Layer 6 of a small transformer language model trained on English Wikipedia (16 layers, counted from 0, width 128). Numbers have three digits each and are written without spaces.
In attention head 0, each number of a token's query is one row of weights dot the token's vector x. The head spreads its attention over the tokens so far by the softmax of query dot key.

Query weights of the head. A number n stands for (n - 500) times 0.00073.
q0: 426365397483533445366554499606544649338517512661727420590421397634508448471355580491369719612259434353479564436540430445487473348484578500602653634298667577457405402456387531461752381572279626527551538513403411567539344593635525520510276293623442568493432584333618546476375456488346504662505508308541458649319385525539639405365625537354507308528280726473505485453777568419534804367395
q1: 625260579497682547513498611580515550309426583613535356513583272596535595499572425515688532589500534267638607338480482536401544720581486505624473612309524522566495366355393675359416558324476538554490486343750427406625485578518533558483405569426507478538463485492606287291404532549548411555426654375620377658486642584487587565094585591515397522464399586476547467365601535356514464402471
q2: 325690375443317727468389653472501462401447382555583582520524491648501593449458339262532582484604412613571319477480406460429447427628555344606402464545536537365420576504333301537528314678516432504553321381295522531412540415478522425492334380461543569501200563576472500512492669511489586566593540348548391479707570611467311543615454408754529468588406642616195494628480562728512577329676
q3: 506259555441715537458598356449438515503431692467536426666540309460501402404666444550390429492290442285537563504735605389396450602504412417508533698403527407701392352462585572409427702376532559606473717465585522497630426431494477473516503493507562470553520532626480335472315249534474457358476769674319551452386466575460538371411399500326481672359423464363710429412582520381547559471521
q4: 512537348404411435495342529605546517319514338437443672351351588676604618521365515228595785618507577612284488610359392547640382343421520572489514351474539747252635553383498386567543443649429558368517435593501446544507568418476495471562563535600453376504265372353507570384524732384370537611632304447630475445513430424504479543554482432508509473620365594685304562595389475548506614526596
q5: 524570456496405506411393575624397478255474381469379545379374615524653635629466501294564734469689428690415385496457392578617500489606392512523360445715552538337574763483403446555659548424374525358462586435339511341537516559417582468539604420379675419549262401420495613485610578569463454617512305431685634637659473542506383777508475440571373435605401576741412471499462388516527592560501
q6: 584712311600379467629322801604444521401567497653524677576416679571539579491305235480446469322554504478449552509380717582397537498538419437590499393492480362382584469399522251748452256434652438479466346361605563435333521501340567577494577475482611635219478458504621819565334509598334640663653379437498475596683495555440456685500599477424374402641508685568303569667427603409388727790504
q7: 526511423519462689448365431544435613282567424363415526558323476567576548664391491489440679561713560477451422665377449552554491451465394465521549332713521655371456685665600474603625540590564590418461742372406538605333422561393526391377605581592537471652126572345467542451464545594445490532486435358529437498649483458555415506482456440607509330669375571623498454594345412456503552526604
q8: 511512744424499485733652599304481497400618613598742532520026423299515422469358523538333315564742428602646485561631430717473627509670623510580306316417394541547518335546602488297513456597476299366526485715512653389530587418350626386697393648590406672463417514614424462545466492545497461530509659312557452473395611539533584518466489437538539622549707313336392355586611475500488487298442
q9: 430466650368510679483470402522546556321636257453370386322189383522607488429472422427682729653415635554435578497527299671543427593477366631577305376671487699335526688480429490532746564416416678358520501606344634414436483458471611532525526647374624402656328532372466335348606687584476420533620533422666577504627662564382582529345411469538576476608407735495517490361543379489482375593482
q10: 435609467392507738401369616634485458359476642516394393537752478550394347331631588449643397510515456532199519247411464379389356609423538403588617534483562467556439643446507570569602424246435555477605450401356342466545552671492624448489664375482639594611550597394597579628393477400618485444520409624481540456496696579435535438405340604311412382547418668536595508324328596540405458419794
q11: 436588499477491418378416505504564511315405496318431499456479547514586700462662395416363424365559640656552490460575555511568475429713496464620480636522590543756508404492557375502480457580623538575357302694471470311465557583319541583505425400568318453441371441581409428587582520499731379350481718681589489434609614598502458608566532406557440611518591510592517587358460501540584505554587
q12: 633658441518625552517474479481398393536524850347768486629596585325498373535359597648395221502731301510502410538465537507582585546697576695593505468594562641517418569505483447508659401702542380276349549453573490468273402468563584591342704624536543430382570559554415515551360192504558422610435445401503408492488466510551539651594673585313591456455550316487552448441422435309531597488554
q13: 631645682395448452513540412325727517439367589387633416406164339510654475519396451383447446633640426466597493517430490513411445554630371522596355347506486387533594376576627482450569496663422394205444565637591592484576599385387810419608567536547455557430323536706369477518469611603536548506445636628472428560558456586395539484534730671504638658577589558433355562471612429507626440428480
q14: 661625492587468329574362525483582341560435426642540469510715629630499508558341445463561617497552400332490564379492480573302474457454451627422590600446439430399505534427344578397329413308474513493502521410517411480655620435481418643519577559371611519534616488475618571412303329405316626702636389318434517697466494461408532447366452578507270513354643552533374625480609516773678426539586
q15: 382446456558523309446532480581273411365480477557410591508530332641504462443643403406578450574614585530419365432594389653493558463588473571578563466390621530550331535412784338427461514438514567574400457448358516358670586301490623473660469532553440423526599432561638555647610652582474454461603523554578548426439643456430599624514424468299383592528424545436417515424675512612390543527612
q16: 560516597706527486567524548475580319396334673503451622374408646433312346672486510424329362603641562531559619599481730546557544517490471551545395522472565435572628423401465614446500687575570448557402514446469375593501510545236521574428657602442355452556675542534459345736477531273454403498503570575588558367484526531521527513343501348256628614467603378490674478502614509504434441448484
q17: 552364603643491327602707332452578369561422710628496426428452381439391249525519519489360371748540505445658593550564555596497586736393288584388470559552548374605417574501529610414539854305570488534322640562707360577563564459457541537555585626429331540551729377415553423508524454388441324624556584650468675514486343498540642383290431396379543538377586550429686573541562483499347282472453
q18: 598325381367527485376523492431485567442297391561498497613483442623652619274617317467601707608398501367542527368439617430531384596462552576608623564428560515412513551283357431487675411516572441429449583402448383534600615598520665531568603485457746457442292652566575242342439550532291593350459570503471401531700479570461285516495654357545566579615339595561486426554627548419613666333558
q19: 468325664705559563453549359368497642503572550528597330527409365324413459624458771567597171653615558500493633629510490516478416531338554651458391419539468532453500529583525634504404703541549526546495563631515660479514420644530497567426489596464502479683766347462545448734581503485676211411594529490495595326277311580528539461457457437323690672598520370305822487536484444585453380579291
q20: 468526536506541507545541629506531624452385516352620451454640541570451662387679340428480400262297471596500412109606359585345523535722627482549563663358616333703639399628570588499604340360497409469411294604604563267487457549438515484667427478497473658398589443469480478462467561515632558618511578587304490502708705427495596563488507692314440564479686335424479378311429546397562473527550
q21: 483451611396486475510745611517648596634482512442363511460482688410350527508483257675514619544412453500604444310607519394310512607577478639496430391396399347530682379497377414551465452501551531423661460456586551295596417448843682490473557463602478721503550372604356522180452371434376781558430562577520397546632461362503417701573535695338417442397514620318498506400417447434369614665591
q22: 413480440526444653433585400490615391702504474519386562578601436433370476543622509608436400646393434680593570515521433398560554602421583366358547395314348483586648334476412367623487476678618367526660385505533391636564450580642499699580303616437628454358562522548517386485423387436388401304493655473370394470437450496547461371504642454564530609487437633438570494493690618432563575577346
q23: 568597308667357769454155759976385473325363292413445442253711543650366650707753591294575756402673648520381305301259551444537388536313455484511275291603510612391402697541418469801588261560456566499620150445328386503338296688385669607508633402683507504572472564368826589366429568362621624551566209617368514374515623206340239499688110447617509537745195716629227566545162372480353762568798
q24: 576454365510449494512473425457634650696418290537279625570424429576637440435420456376422798359472295536550450627415588512448435519468336465462442494673288481337703439414437632415427577616618440542649573432462600618644498492419628463550618699506646484439362517352386537301388770347354561523515504558362279576579454455472471447399447397591394459623520660704396538631549505581509502442440
q25: 468193550637600461484468452592686779558554599724571426326577501478497361474651605605406463455278594325588373387576361298497578354403526513384653538358483580674424492476638494601538559451451759655574568720533450397393394508560392544367331452600316343722641451457449532494413482301569352709478576559276504269410663554632717183475309529425589410551563478224736479432375530560560450721387
q26: 468554534606341693537458634560614437525555509471520383399664629449411493607528515465375288506690725605556684501429573326617152526619449478544536414497485461530515611624474427534607555608418376354444364520389425511471529802495704657465374623514451685401357644690400461470294372533490462389571358571631259455532453490544293503568737444560725449714310460402475370519530467402552584484385
q27: 532467352571688570516456526495491536292589588568535530566576483606584653516374465400416537415590737705457412356377414336507465431524637524510353503406653621309399592427663478324368609248754702517450321540607537587431445613481238305476579360511521552593606471360408444664469534547581518594554324553435511340552546341682602422346431293543446369760472541641410441508250459419565446618646
q28: 551559664498595209617602333336506586575629480358399359588350523386644591609367395528623655626463623395564403575468485667467440496557368590511350536562446519487504559638378637440439561402348598255462600394477458430501505360501577348486579668467540499576354329486481432643645499613424605529408473531559582669579325368617643547428628415432650557554565460545421536481541485437507522545445
q29: 634637697314639475424555420379492645375473408433440653585325496490476624425488609471556626428462589480572616469597428543429592524601344479439444496659384571556434386466364592547463449251627662614373715639435555538674529403520401357527559443438649467488417442505494477522543650586534494611629585430618499544428339600595541466614547584541225421575506617503462609494530486556518378501400
q30: 442471568350548501516653359285503694441352776410626396733190384395585603299459563622372464542430487509416317452684348593377662497647626550494579570520596382406588361438480437423610435382633477418428439492535486336346473500490666403448554548570538435584335432449348611460461558470431506627446610360395523550755591728763588645432586550562451476480556368434545596606389515653679278507500
q31: 607553474609355321501636447604539498469563485566274409305381401573533419576421495457464533460624505548612593524403267688581413636443502583601532369533521469551651396524361569249509504627563476501412707682620438614594665442530461483543466717451416550402246576485487507431683261462508395356596534610488470567572572424586546653358630389376641458539414406552577630422499477419577405502358

Each question shows a short text with each token's key, already scaled and adjusted for position as the last token sees it. A number n stands for (n - 500) times 0.0017.

Then comes the last token's vector x. A number n stands for (n - 500) times 0.014.

0 " was": 473500564535578535457481471584568442368472563559527528515451415490441537749383493463432418391653
1 " released": 470348559344734703503751440520595577469583424295524717367509385413396559623360507364635412611593
2 " by": 500339503529643552474680553387479479367416561537559569494498323506462550740303492433370496355503
3 " Bar": 573373637444511552547673501552568477635567621435461485488447560490449577556345563489406484267511
4 "n": 496485550458595486505661599394555468529397489538423469418501447531510632449566626423490490420556
5 "et": 638590529390606523424742456470537598467457486465597368582567394507510468617459604431442345668508
x: 362604378399519569373536486560590476569539466492429579610514551566458422372557382336575681530613476403546434545511502515507584534399388474485383558515466504589459617599494458459526426454464492490630374577419443483414526552543462541491539553609428580435577494518573429522469364626483477458424595562554513573384406502563443506411433551591398415556437566474491482531463561533468638515520
Which token does the last token look at most, and with what share of its attention? 3 " Bar", with about 30%

0 "di": 611447523465497620622622496424656313702522539413506505450559469470547615481419511656465555320345
1 "-": 518491553523436418574637502370332409486620598422465343543510403615622527582428513416440532489324
2 "U": 453391658343566429683543536539530433637495539500498459451485494508572486320375338436566447368316
3 "z": 392469484565511431529403602520571450472570670554483456554490532593501548431417621423473537378375
4 "o": 509506529435635644526681342531575408627408492556418435542426533574533666254449527476420624412436
5 "k": 661568514474636539591676530447491389541584487548454438538492542531406645447446564549487436460514
x: 626488390510465547490392587643390608512489459507485509475573504492463465422511426415497535424469476512471379541517385406507395525489261528479354471428495508520510649472586394606451562532457433474499560441593572504622545587549529606614597480543478594524523546484495466546549495587440463440506571539505409486601543627475431509572404413536429445497347629526592395445588621439427564377542
Which token does the last token look at most? 4 "o"

0 "vi": 598510596460455633598636405358621430561593559565600579459478443465599686433436596538368611359497
1 "kin": 557456536354537623521705581457529524682549443455600560412507460486463640483469648442433485551416
2 "\n": 536532430449533406566546375452447470307421764432486520480589492423285687522592293398567445394366
3 "-": 523564596431536603656776377258296633435431595442418388500522434644593605710591386538602707541348
4 " S": 447575637543546484454586370463691453326487613544548482511505444597540498449495509506442428383446
5 "er": 491548582404529530496633510407523486599339549534495477492454546518508604520373497484407534481353
x: 467486433417496543695569588546559489533494533399495614467466495545546467439496569420533553407483433489460532502523503587491560442444426496394450511428522489427467528477524520442464573559452359548549470380446454688374597541540484510446373539285505493429446524535641433470615567602511496550396484583512543508519485647516408596474316468611609503352537501418490554385557468596475617604513
Which two tokens does the last token look at most, in order? 2 "\n", 4 " S"

0 " part": 563492632494507655571611304554692579462562531430558632386472444484413615509426524591443432662541
1 "ic": 308436608415588693502702466504553506419611656469563617390562391369508664530451556447579443442461
2 "ular": 453468543415588641534608415547601499438568621453452510507576339554482625534288522290511477586460
3 " by": 415393478510591501521656567399479510442325621593490510502484394551464550569293432322333495321463
4 " (": 561553444526572367484622477461490533327440551364520478626507340577362497588429339241544401538327
5 "bu": 524501601531573618568674523357562516494417516507600470636375582372418671583347433528431512380425
x: 532352500556557543409445529500439322603409438380494575373545502524518415406518510516408577483498454533420506493457534622464467561507549515561468394561526422491475427470534508687464560571484559442557489576562442519528535598598440517647490451321421503538587430595447438495678575454452576403593472504421524513470450468447607366513486459688494429567509571443368496569572533406505625447559
Which token does the last token look at most, and with what share of its attention? 3 " by", with about 30%

0 " began": 514478549417682613639692495488604512537465551314534713377536325423374535745317566364454407540609
1 " a": 481450622463651615493580479482530467344544458499463579490465388489497659723389567547436520482639
2 " mo": 412309602441568621668588440538525583401515527321533515458385467572469539422583544446524490343515
3 "der": 546471494446548505526592630586478551513469568422541509493533466510352660467347349405472532463517
4 "ni": 534575517494575599502718339399729554571508572433411450542412487486474727477460404456461480405431
5 "s": 456485457520608518451549596416565562298455590515491487556500355526458646614396588319393488344558
x: 428520508369453517552465547484470557375446447557581574378485586546535483467466428579454670602470614493460514441460514508550521520378558319496588518380521530495507646400373570597553330501501489422490457340445437470545467595619611569575373447438503432543494500499517492495514563502395692504446500437609556530543523527558487496490484481579523423508285546529571499551523544458498643425440
Which two tokens does the last token look at most, in order? 4 "ni", 1 " a"

0 " So": 502559444473490610600385363544694475571536506349434526383501433555602487354359615470453426261502
1 "k": 416447525524543541600600505440497474520621496500597492462512463540449653421465585582503384481612
2 "ol": 417465598455526503551617422557511410520546524588511468464541418465547564486537562426492425667531
3 "ov": 455514534541510520634572530590415378509654631493477406571513414523514515416437694515429586395504
4 " (": 537612439515562357488617477429460528363440529411457487675474396587397518560423334289539383573374
5 "ru": 613568520502562564575660447405700483648481402510530453592439503422498608459335398545377552576371
x: 580459360401596535551473666572556340508473481566385325454475536603446413481478515406561435569484430567533502505532520527411483456554491514398585432493456543604464492568481373688435465657472646476527446468536567583502547374460524534566433506471519598657491486549488403550507537452554514362382497481449475447482406465555563448518509457563426545561502617452413447513530584511503584332635
Which token does the last token look at most, and with what share of its attention? 0 " So", with about 20%

0 " St": 441570530531452515564484481615644520313616612468397513526528396539407558530375514438519467407589
1 "ov": 446349624522523522637602503586450418486649620480595453541483437513492509453443672510430553406511
2 "ba": 443353615391519533647717518428550472596635457403479435557475435488420682693408579558428522376495
3 " (": 470597488503542367492608471444451547358466548414454433666478394607408518533447358296560392569402
4 "ru": 588539565482577569570654442411720513650498405503402403587412517439511592456321403533412541595401
5 ")": 533491458613513491598576610464485551461501424608437487590350685479221638541489336606500534533470
x: 504474465506531559532474503536520557441330595557412483532569419221667400556597459478569489423588495521607597600441489447545474490494484431549537375563509542583491490407428571569531551639448541528422524419473469571595462595456584427434511492435487357507560450480535509562572444452534436594352486471474607426567460470515429654590415487536439407609372542550603483500507532420369465462536
Which two tokens does the last token look at most, in order? 2 "ba", 4 "ru"

0 ")": 529537534382663626572619611530435621434511380589493554532361644401125704543569429732576560453558
1 "\n": 532503396409568455521585402493427514305404668408448534497588504365239748569622323461562430390415
2 "-": 458441600408561681622769346281239667421447512389415370485519447620590643747620461646619640493449
3 " Ni": 435448509523477559568499481439692479518511648488485453511424457514456578309330441519583567334441
4 "ko": 483529587398608635703672434469668474679565490439361368576326488542460677381418481524539476426490
5 "la": 616608531492582643654668428545599491477568481595556339570458517399342669549452612560440615325504
x: 523548563408442549545401636639381502540432459629428443585445478577592424559561517534468476544569377525558531534506462488461500566534421502424452401410502508460516599467668478527398408658281445538469525529513501485562548414595516614493386506399485685608445436577576514478396563504484575514393516608526599370613513467406524507447453354496469449454410530482446526439512482451604511520525
Which token does the last token look at most? 4 "ko"

0 "hy": 535475561472554567595449521551624464536571438382535541425485465530449599402499370396552421519320
1 "te": 465505497466467518641586555370512406556370555418509472529597422444628622454401516484517557426433
2 "le": 437364555334563611553641490441525542514282529486458513448574459364459632500392418497480402438444
3 "a": 507451528386630621491697407502468414576428344521522527450494571464387631524417406490632445370330
4 "fe": 412499426460500591478670597621611551546337393450577494504468553512394611601428542406293537468441
5 " /": 653705539406660667603782494553273456560487422443645418618396602765539524610195484516618584322483
x: 426546555515499385535487530517404474533573422458513538448533564623625623377520506447635621528463456623381501550486363534519517424526477492547546442589387506539465526626475540561468510414462544590489426567491612442530592510583524443472526330442556420622428433372450536483517466542580283418493465418538510465521481587288491526608484576616503617463477565551448490392482399493451420592497
Which token does the last token look at most? 2 "le"

0 " Col": 471584528466483527541585422588645563521568617453406562430529396438441548521394512338608390513611
1 "che": 455587547458616579576578546506621566613500522487396473469503578328340573446464363538515395593398
2 "ster": 509565556423573590534738582567586505424510527453490434464620420556313588593479607437602467536472
3 " United": 407441614411506582498797447487666502566411542452485536450478362437467553453314483315480552463529
4 " on": 430428594393723610547712456447515438463548584486467419546505400438544540659316521363383315545594
5 " an": 720581573479690557482662481541529539402511513460524353651451415554520573668330591428409523567709
x: 449440445408552430407628485650462434540536399469490495444566564650581638619513425533552581433481609568465493498541461571443530518463525487516561532631548542409406639484516490513430516536394414459481544578560472601454516573513440478421579462665435523469500417478587554388534395457453600446504452449501259600431502555623489528527551402490558496307497589478462427488396586433425522463429
Which two tokens does the last token look at most, in order? 5 " an", 4 " on"

0 " for": 478502537516563588538606493382568512439495582471509604473505313455514601674222572398394331375725
1 " the": 471517564622498493468422534511503490216492612525476481492536338528613625698426473360419435421572
2 " 2014": 431385552418629773710730358583585446409488622472607502467391289680362672521301517390671618442609
3 "–1": 508594457373575617596648515480477464450763597430443519572502398511464683382310490397770445526435
4 "5": 489561599383575626672705609442470349562786568522376484583352542683549572464313479324787560710481
5 " season": 637480704349711733501920484577460809563551361341428289624323577487391607330393505475687517703635
x: 525568406414499520648385409468569390627537498534437510333576568252372422546557543504495554434441503435401519526570522480448465455458519518535501496570525609456370501471434532536539457414513428520566542607564465559492466438516558497414566536557452546482657495368477438567430574416482593477577515549552444568483590559497423346596466407519576434562473422652530666602437545467464506578432
Which token does the last token look at most? 2 " 2014"

0 " end": 590481659407594678626698483553523659578669486322489614400516381489401670578358454450635383626543
1 " of": 500447546470562642546556536420496537323424555570492554543504295521579603728256412405437367397562
2 " 2006": 457323545359559624614764444527531484581451489313662505393450283694469582445356438288701653505544
3 " the": 479488572588569484482465499477475484256535559498452476591545411554562648719444444420446403483538
4 " organ": 544465529506553608592701278564623508547391526372461442553453414468421554538417543353297495504524
5 "is": 560488555449598657533639417566668513419389574467427372481512461498394645583467530497450446358523
x: 441480474418437551498572602507501440534589585577547559386528458520503431352632569463545770525537455547530493578482594654620427549490514430398514533432478483437542651398377553527559420481536483545521455445490667562598530442450560578539371479432454574484561461527540452466413556423376528454430601588499372499525469488469461441431572507432542443444393540512481556533361465375443437454610
Which token does the last token look at most? 1 " of"

0 ".": 460584506366639523504732715540465505496462435410454401478415524640213584753554391598730367447419
1 " He": 510437650450601565491670596503394616416397476471487525547388462470505540570471533524661532370685
2 " was": 415448592473642594469646430545530425410419530577472401535470440483449510754360438452451461424721
3 " released": 474233648319787742524800453522593570477584424354450451421431461447364566627406456382619414622561
4 " by": 431377498508710583473730544384493474379392558548465359503478369504424576725279477427341506356528
5 " Bar": 543475617454505555561710494528557468658565588453581352591406577499455577575358555519373494288502
x: 480377488450565525460540521515491489659494390413531588474483381455498425482575454414574688463464546521455569506530464559432477601604304565591514508505475505444398414546485429619407642483546422666576481480487350518497508578455487451530529478416474703502440483482570530320567529499529565567588413567634452491595506549329498613535451437483545560416460465415416535479504503466452495567468
Which token does the last token look at most? 2 " was"

0 "y": 546559518438609588441638586466516532480423447503532643469453466473475600512397509346496508388498
1 "t": 453408586456662606471722545388528502465425448304506402567546435476432572532440597442563457499550
2 "ov": 428405583549527503644583531564440371456609628503518387576484412499519509464427680528401559393487
3 " (": 476578490499555359504616504419461544367448543408449430676484384604406509554405336273546387543341
4 "ru": 594527544489571551558644469419717511632460386518430412579422510429498588487299375519386560554339
5 ")": 521481447614506463603572633455492522477507430614433512564373685495222612527482340571494536518434
x: 506472478503530566529478503542532566449330562565412493533557434233668377540587446450587502413595487526602603619445492457551454483496484439541534389559501540577506494430432551561521569640434531526433532416475465565608460594445548414434515480426505355502565454490535493567557452465527441593356484440484613445571453492508424663589387487520438422616379536559614488504533531416369475443535
Which two tokens does the last token look at most, in order? 1 "t", 0 "y"

0 "e": 535496589445611508509692498540446483482373431583501462565472469486484608523453475385488478361443
1 "al": 391386586388612658450796616475339470479460444441552572458480483463498626520455583420604455338422
2 " to": 432431554444624488411716521393525475436353518548506463558481339529459596755348391361411315349585
3 " young": 480419522403607613443786471541529593499480394437415391579356428614370671687168411348467501476529
4 "er": 512441538415492577454663551448490596558307463485525442445479464472536583503356481405480521499431
5 " d": 547593461521437392432653430424485513437480349379559545459521508494523451529456425414505529414379
x: 587493474452450506529318527550547550551512569584515611623403500620502369415630498494507505496603518467408515639569516529479516366508570545508455470454484538584517377499504543374457495509608477525517391412414543498572512409454487504468700478577477424535388437494478444465439633614544686458501440385530466501574482452394440584384341490590515424462560584405422505485585391543488518613482
Which token does the last token look at most? 3 " young"

0 "tra": 454458707373518658718749443466497555496548437515593523411458391347525640465448606546577526504379
1 "ct": 446524420481564544574578602588636464458514408435480467520568518552346687504328376454738532508525
2 " at": 413244639398686562655704504415317571504473477534460477634423370440446548652323318379543371458584
3 " Bar": 560378611441500500553657481524565507648563651421422464505422578509473599522327542456411458273526
4 "n": 514480561441601492540724594388503536554413512456401451422445429508502655417542567401537486449609
5 "et": 650597534366593513460807465476481637495432508470582395572539384485493495553455596384447328633529
x: 380555379396564524335508484563571451524555450514436544624511550539465456406548384353595717504569460367547485518475531486490567533391406540483422535529476468586518591586477434481546425453454492479635360565385434489445496552577479537501505590593405592504590515511540406555445405631504542476407602585549517567391385553541371525439395540593418383571449592463514476559488513523496608534499
Which token does the last token look at most, and with what share of its attention? 3 " Bar", with about 40%

0 "-": 443480545518456490619593431450390460337515640525423371498537375572525600544424439492509465445241
1 " Ni": 521478511544422512593371477484712498497553674488540529516414481534489546297264436505571575340382
2 "ko": 389425595389541584736588473483655498705611500418578414518388480559487627337420493484530489432493
3 "la": 488417561484542604672595448559586518499602488558379331531466503410398640494449626536451634329489
4 "i": 438447525479516602527518457518529419591512582524487535485491482499562610340469556530436573361482
5 " S": 421568574548532444448517429518635431371564624532425482560516423591549485355481596526473445379516
x: 457558536458509525484497608481508571344429573488562537391454559739464291602462532610448444429540485505419540486506526520511433573431328385546538506483540348584516644535551513513576529417520495587577468389453466536582513508561555507599474372560474509596544617474601519480488462429523639502617531482594414533471459490365456509432420424502516533531322415478492480504387613460414517498482
Which two tokens does the last token look at most, in order? 3 "la", 1 " Ni"

0 " title": 516542520379700834519801348625596582491606531338511556371572485443310640476380575601601457434529
1 " In": 533407623407657539555569397377639493489658606388486602499508275453586570629350609344443391402562
2 "st": 457382552501590594462764478490630480386540575507444471529651409499382606580351476475453488644515
3 "it": 530406561511545551476666468428574506383486546476457521570583414462426594638353541410386602596402
4 "ute": 561440641321641671564728462474594539508549393386474427558535454469396678641353468564606440699434
5 " did": 554477529442655692483690392534680463546418539495489429524414501479314589552302452409578388586518
x: 473531447496513514562396552546592580482501550572608470388582483527441632447600449474413577369415525563661506433495477373489502440405441506464535541601536643558367494496515467467486439550602543591595653663506556428407459356444501456574432507582486500457452600393520496394580497530503530600562466414516438449558579396602433448407340382503486501584541528447443487488471617407458410475614
Which two tokens does the last token look at most, in order? 4 "ute", 0 " title"

0 "ck": 485565477452548606447608557526566523416460478348413477486531497495361599664365571479575517447565
1 " and": 504537453489583639532549553548432495367411438455451517543509420545432571786367488465550428338693
2 " R": 478498536509439431486563321567644634385480493476447418562479588584517523514416363504439439490517
3 "ide": 391461601364503594612685547524680484581514608444496516437510380448507591516415428367340527639446
4 "Ch": 510433608445599499585671462406508390475611435479438379523422469420435530423441369426505501590499
5 "e": 536465456501538560482668448501490503410357492557498522556441470397517586548456518406350556401489
x: 425523447538536544615495533472517348553432485525444458459438458528403508490490497619543696574506516491568524569440598560325400422640431516435445534372575610553518492454526696460562393535479434446575531455485452476414508496555395557707489517484503468537508470435643472565515545471499613510321509449507505521508495497476437505615432491543504431487327571614472487363418524545363564569477
Which token does the last token look at most? 1 " and"

0 " (": 450471592496522414510520420491553574320480555429483400581507368610425560522383336289554282526368
1 "ru": 473418592467557541548646494439689461664470402515566483480456489438512559431335418518439526526344
2 ")": 465503525535548499584545616471470555462538412575546518596321690477222632521518364651523548492476
3 "\n": 525515421408525436561558418451394496321397683417554534425553529394278718525663347446569458362399
4 "-": 546590583428558635653708345281262637425461545407519411543494451679616622681650474625604597509405
5 " V": 449479496484480454453644379527566389426420522693498587511528429580412629480552475630451600415344
x: 539507389558447539532475598541440370553586499462481514431410445662431299605433490464583505566547479467432609571455436518517390648430518448624552532518516423519512498446557537531401609388490445498519436472417514614547442533368527444620551391401546512529464676500440516538462438428555653542455484448485445585532517515379500511509588645522492549547388502477610375551351524590553435419508
Which token does the last token look at most? 1 "ru"

0 "en": 600425545334542688520671528470414504557419473411563710474590457426493776378396478494633633353499
1 " by": 533445506489618575531651537402475513428378567609565584513465395585447579601340416395422491317525
2 " Bi": 543489529564473510580509454506645326587515568520529572485484477524548555414389493582550512329385
3 "ke": 461452523488526521632569626284530547567645517408459474602499446562532603689499612518547424471495
4 "ab": 436383584429558655593680524325427494685657509404396408509454458520496738461467563580575598443455
5 "il": 661536613419624569601705492456485455580563578533502409617502509483534631480414657347568508528455
x: 519461551425498468543488513460512379542431477519582434364416494634405460398472484558501658489634441409524505479567472476600392554454634542363492441447575420443548503610644519565451510490484591480587520530401548571508593510481542683506491498495474514383440484420508478453473545508536556385478563525490621518456492635625457405477428506461575515372444682598360463507473365482414407619569
Which token does the last token look at most? 1 " by"

0 "ru": 575474584467542617641567511512624500636542452548514516477467514457518620293357516607507550444341
1 ")": 524532512441607584569594603533432577469469392605519557540365685396148675524582404743576560455523
2 "\n": 559494395410548447541559397489422505308389686407502522473583515372245735540608323467555431362395
3 "-": 546522584413566663662716355292253656423465538399446363530526435665622615671633490610602630504404
4 " I": 537594467509475502525619358572639373437400476573526618563491504530518518398437484566450434284479
5 "ly": 531456512409578611504700485501596492427345454507475478460475450508392642546475436371474397302516
x: 478399582474404476590419457547502543487418478705517356428524572491548488443556462517378745510392578438582500593471617546416560461489437517504538489481330581515563640501456475468427402571579365484483418459455384539497546474413504599523456461434338613448450477563590496552569487511491471537470520500547519338502475371566584583619497510551447526534540597386582559449529455565480507445550
Which two tokens does the last token look at most, in order? 2 "\n", 3 "-"

0 "\n": 454567417445550476525565378509571497324459724476434518520619479345257723557617315489503426410327
1 "\n": 531547414424552485533561378508571497324459724476426551493607484344258724556617315489502426410327
2 "The": 503422522505643589540461560514538469248530675580460517558488410589460609772370495412449479331619
3 " in": 495411573423709627525686490463512524323502541398569466563447311528522565824382592358443403348536
4 "st": 537444504449583582442806523496557495407496558428467358525637398518390604608464566458447532548591
5 "it": 546449536476577563436751515386524489417436495424538352606542427461439599705414562419375643556426
x: 503516435506486613470514578355557479561511345543487520521484541579475404390574560367498764497581469480520501650578563600397467463397626433485396376428506489540502461534464433579587390485507566521654478502516461640424590518470555518477540534423469458455495471419525522429392437601567556541358435614490604567442539493518557325488401562481482402591434457491509444571506556521518403486509
Which token does the last token look at most, and with what share of its attention? 3 " in", with about 40%

0 "it": 454571589554507569463682492500534447354475470469492532507512446463354612700443595470452573467411
1 "ni": 507455546452553622472725341415733529599508474416604462505421473437480713503499436503486494381426
2 "k": 354434584440615591578734541443459441513587433534532440494492458514422648464503552565540415491570
3 "ov": 425479568545532542638595524569418381501649612510462364606490426512534514421456715535436572394510
4 " (": 531606438510574385504638475440451543369465521409442487680462405602396532547440357300564391555394
5 "ru": 613570510508571577574653450411700513652503391511525436594420504446512608459340411552384556559384
x: 599445373396585531563473665585566335519468509569413331448497551599457396468473522414558427579487428559537507501563497505417498461560483500401586412487452522612474510588487366694440482634459671470498466468513568582488563367440534532562444533460531578637476487534490421546479535472532517359382468489475460430476398448535565450536527449553436531570496595440415458510535577506515620350629
Which two tokens does the last token look at most, in order? 1 "ni", 3 "ov"

0 " later": 501511426428570621482708427691517681508413521376539646415519424519425595593314427313524595403796
1 " ": 456419524521449463443654519373483490344425555549444481448478327534508566643408553409424565429577
2 "ad": 371312718355601656604773502504545494472573514460506420403517403430462610544454505474523556652543
3 "d": 424470563517600582528697550399516470450441590411392377520567585433514579539426568548515446439639
4 "ed": 486481426356669670493760464357481507568434531455416355452498434488440621593272528407572449504612
5 " Dr": 516580602517601461666654548469636571491590524325494349560426460619511563541394516527494409393525
x: 563442483510552565436508578428461606513465508672424492462538623662466388488564441515429636447433531421434466606641535476578439398573414433664539487445434549646394415535547525398369543478577471555525398565386407498553455547565546491540466468513497473543481402400527406548482552444541669505464524621449468425461467442441559496540394449464580621520409541367448502560539386554482519628474
Which token does the last token look at most? 1 " "

0 " =": 379610496448628663550643511631453561404648643490432512604400564510175612735434627555610557477634
1 "\n": 585579338454559516471622485496432445254360578326394489555559478461187681611570420444600463306360
2 "\n": 585570355471503534519498476418445566239498662416435518522568474418331657483701409491524585263316
3 "E": 603596484474549443546561468563643421417489454600473480497583454570526552564426310607675515484509
4 "n": 517469512387663531504626612430551501448364520494432428429479484480413703478504515419523542418477
5 "g": 519578530470585554550703522524444412380474609526519489522478569530457653436447452482562556382594
x: 489476530631423466549494499516491594543399472563430402378564413566413430438547546426461523521478478535393419470564432486502632570477615688499464453543405433486546674448525413478615485556432390541527446414463556485528561488545555583539360366526593513487597523490534505486459480530470542461497459461592428557513458435484424480674395448709515470341409603494444496430516544452554643490657
Which token does the last token look at most, and with what share of its attention? 4 "n", with about 50%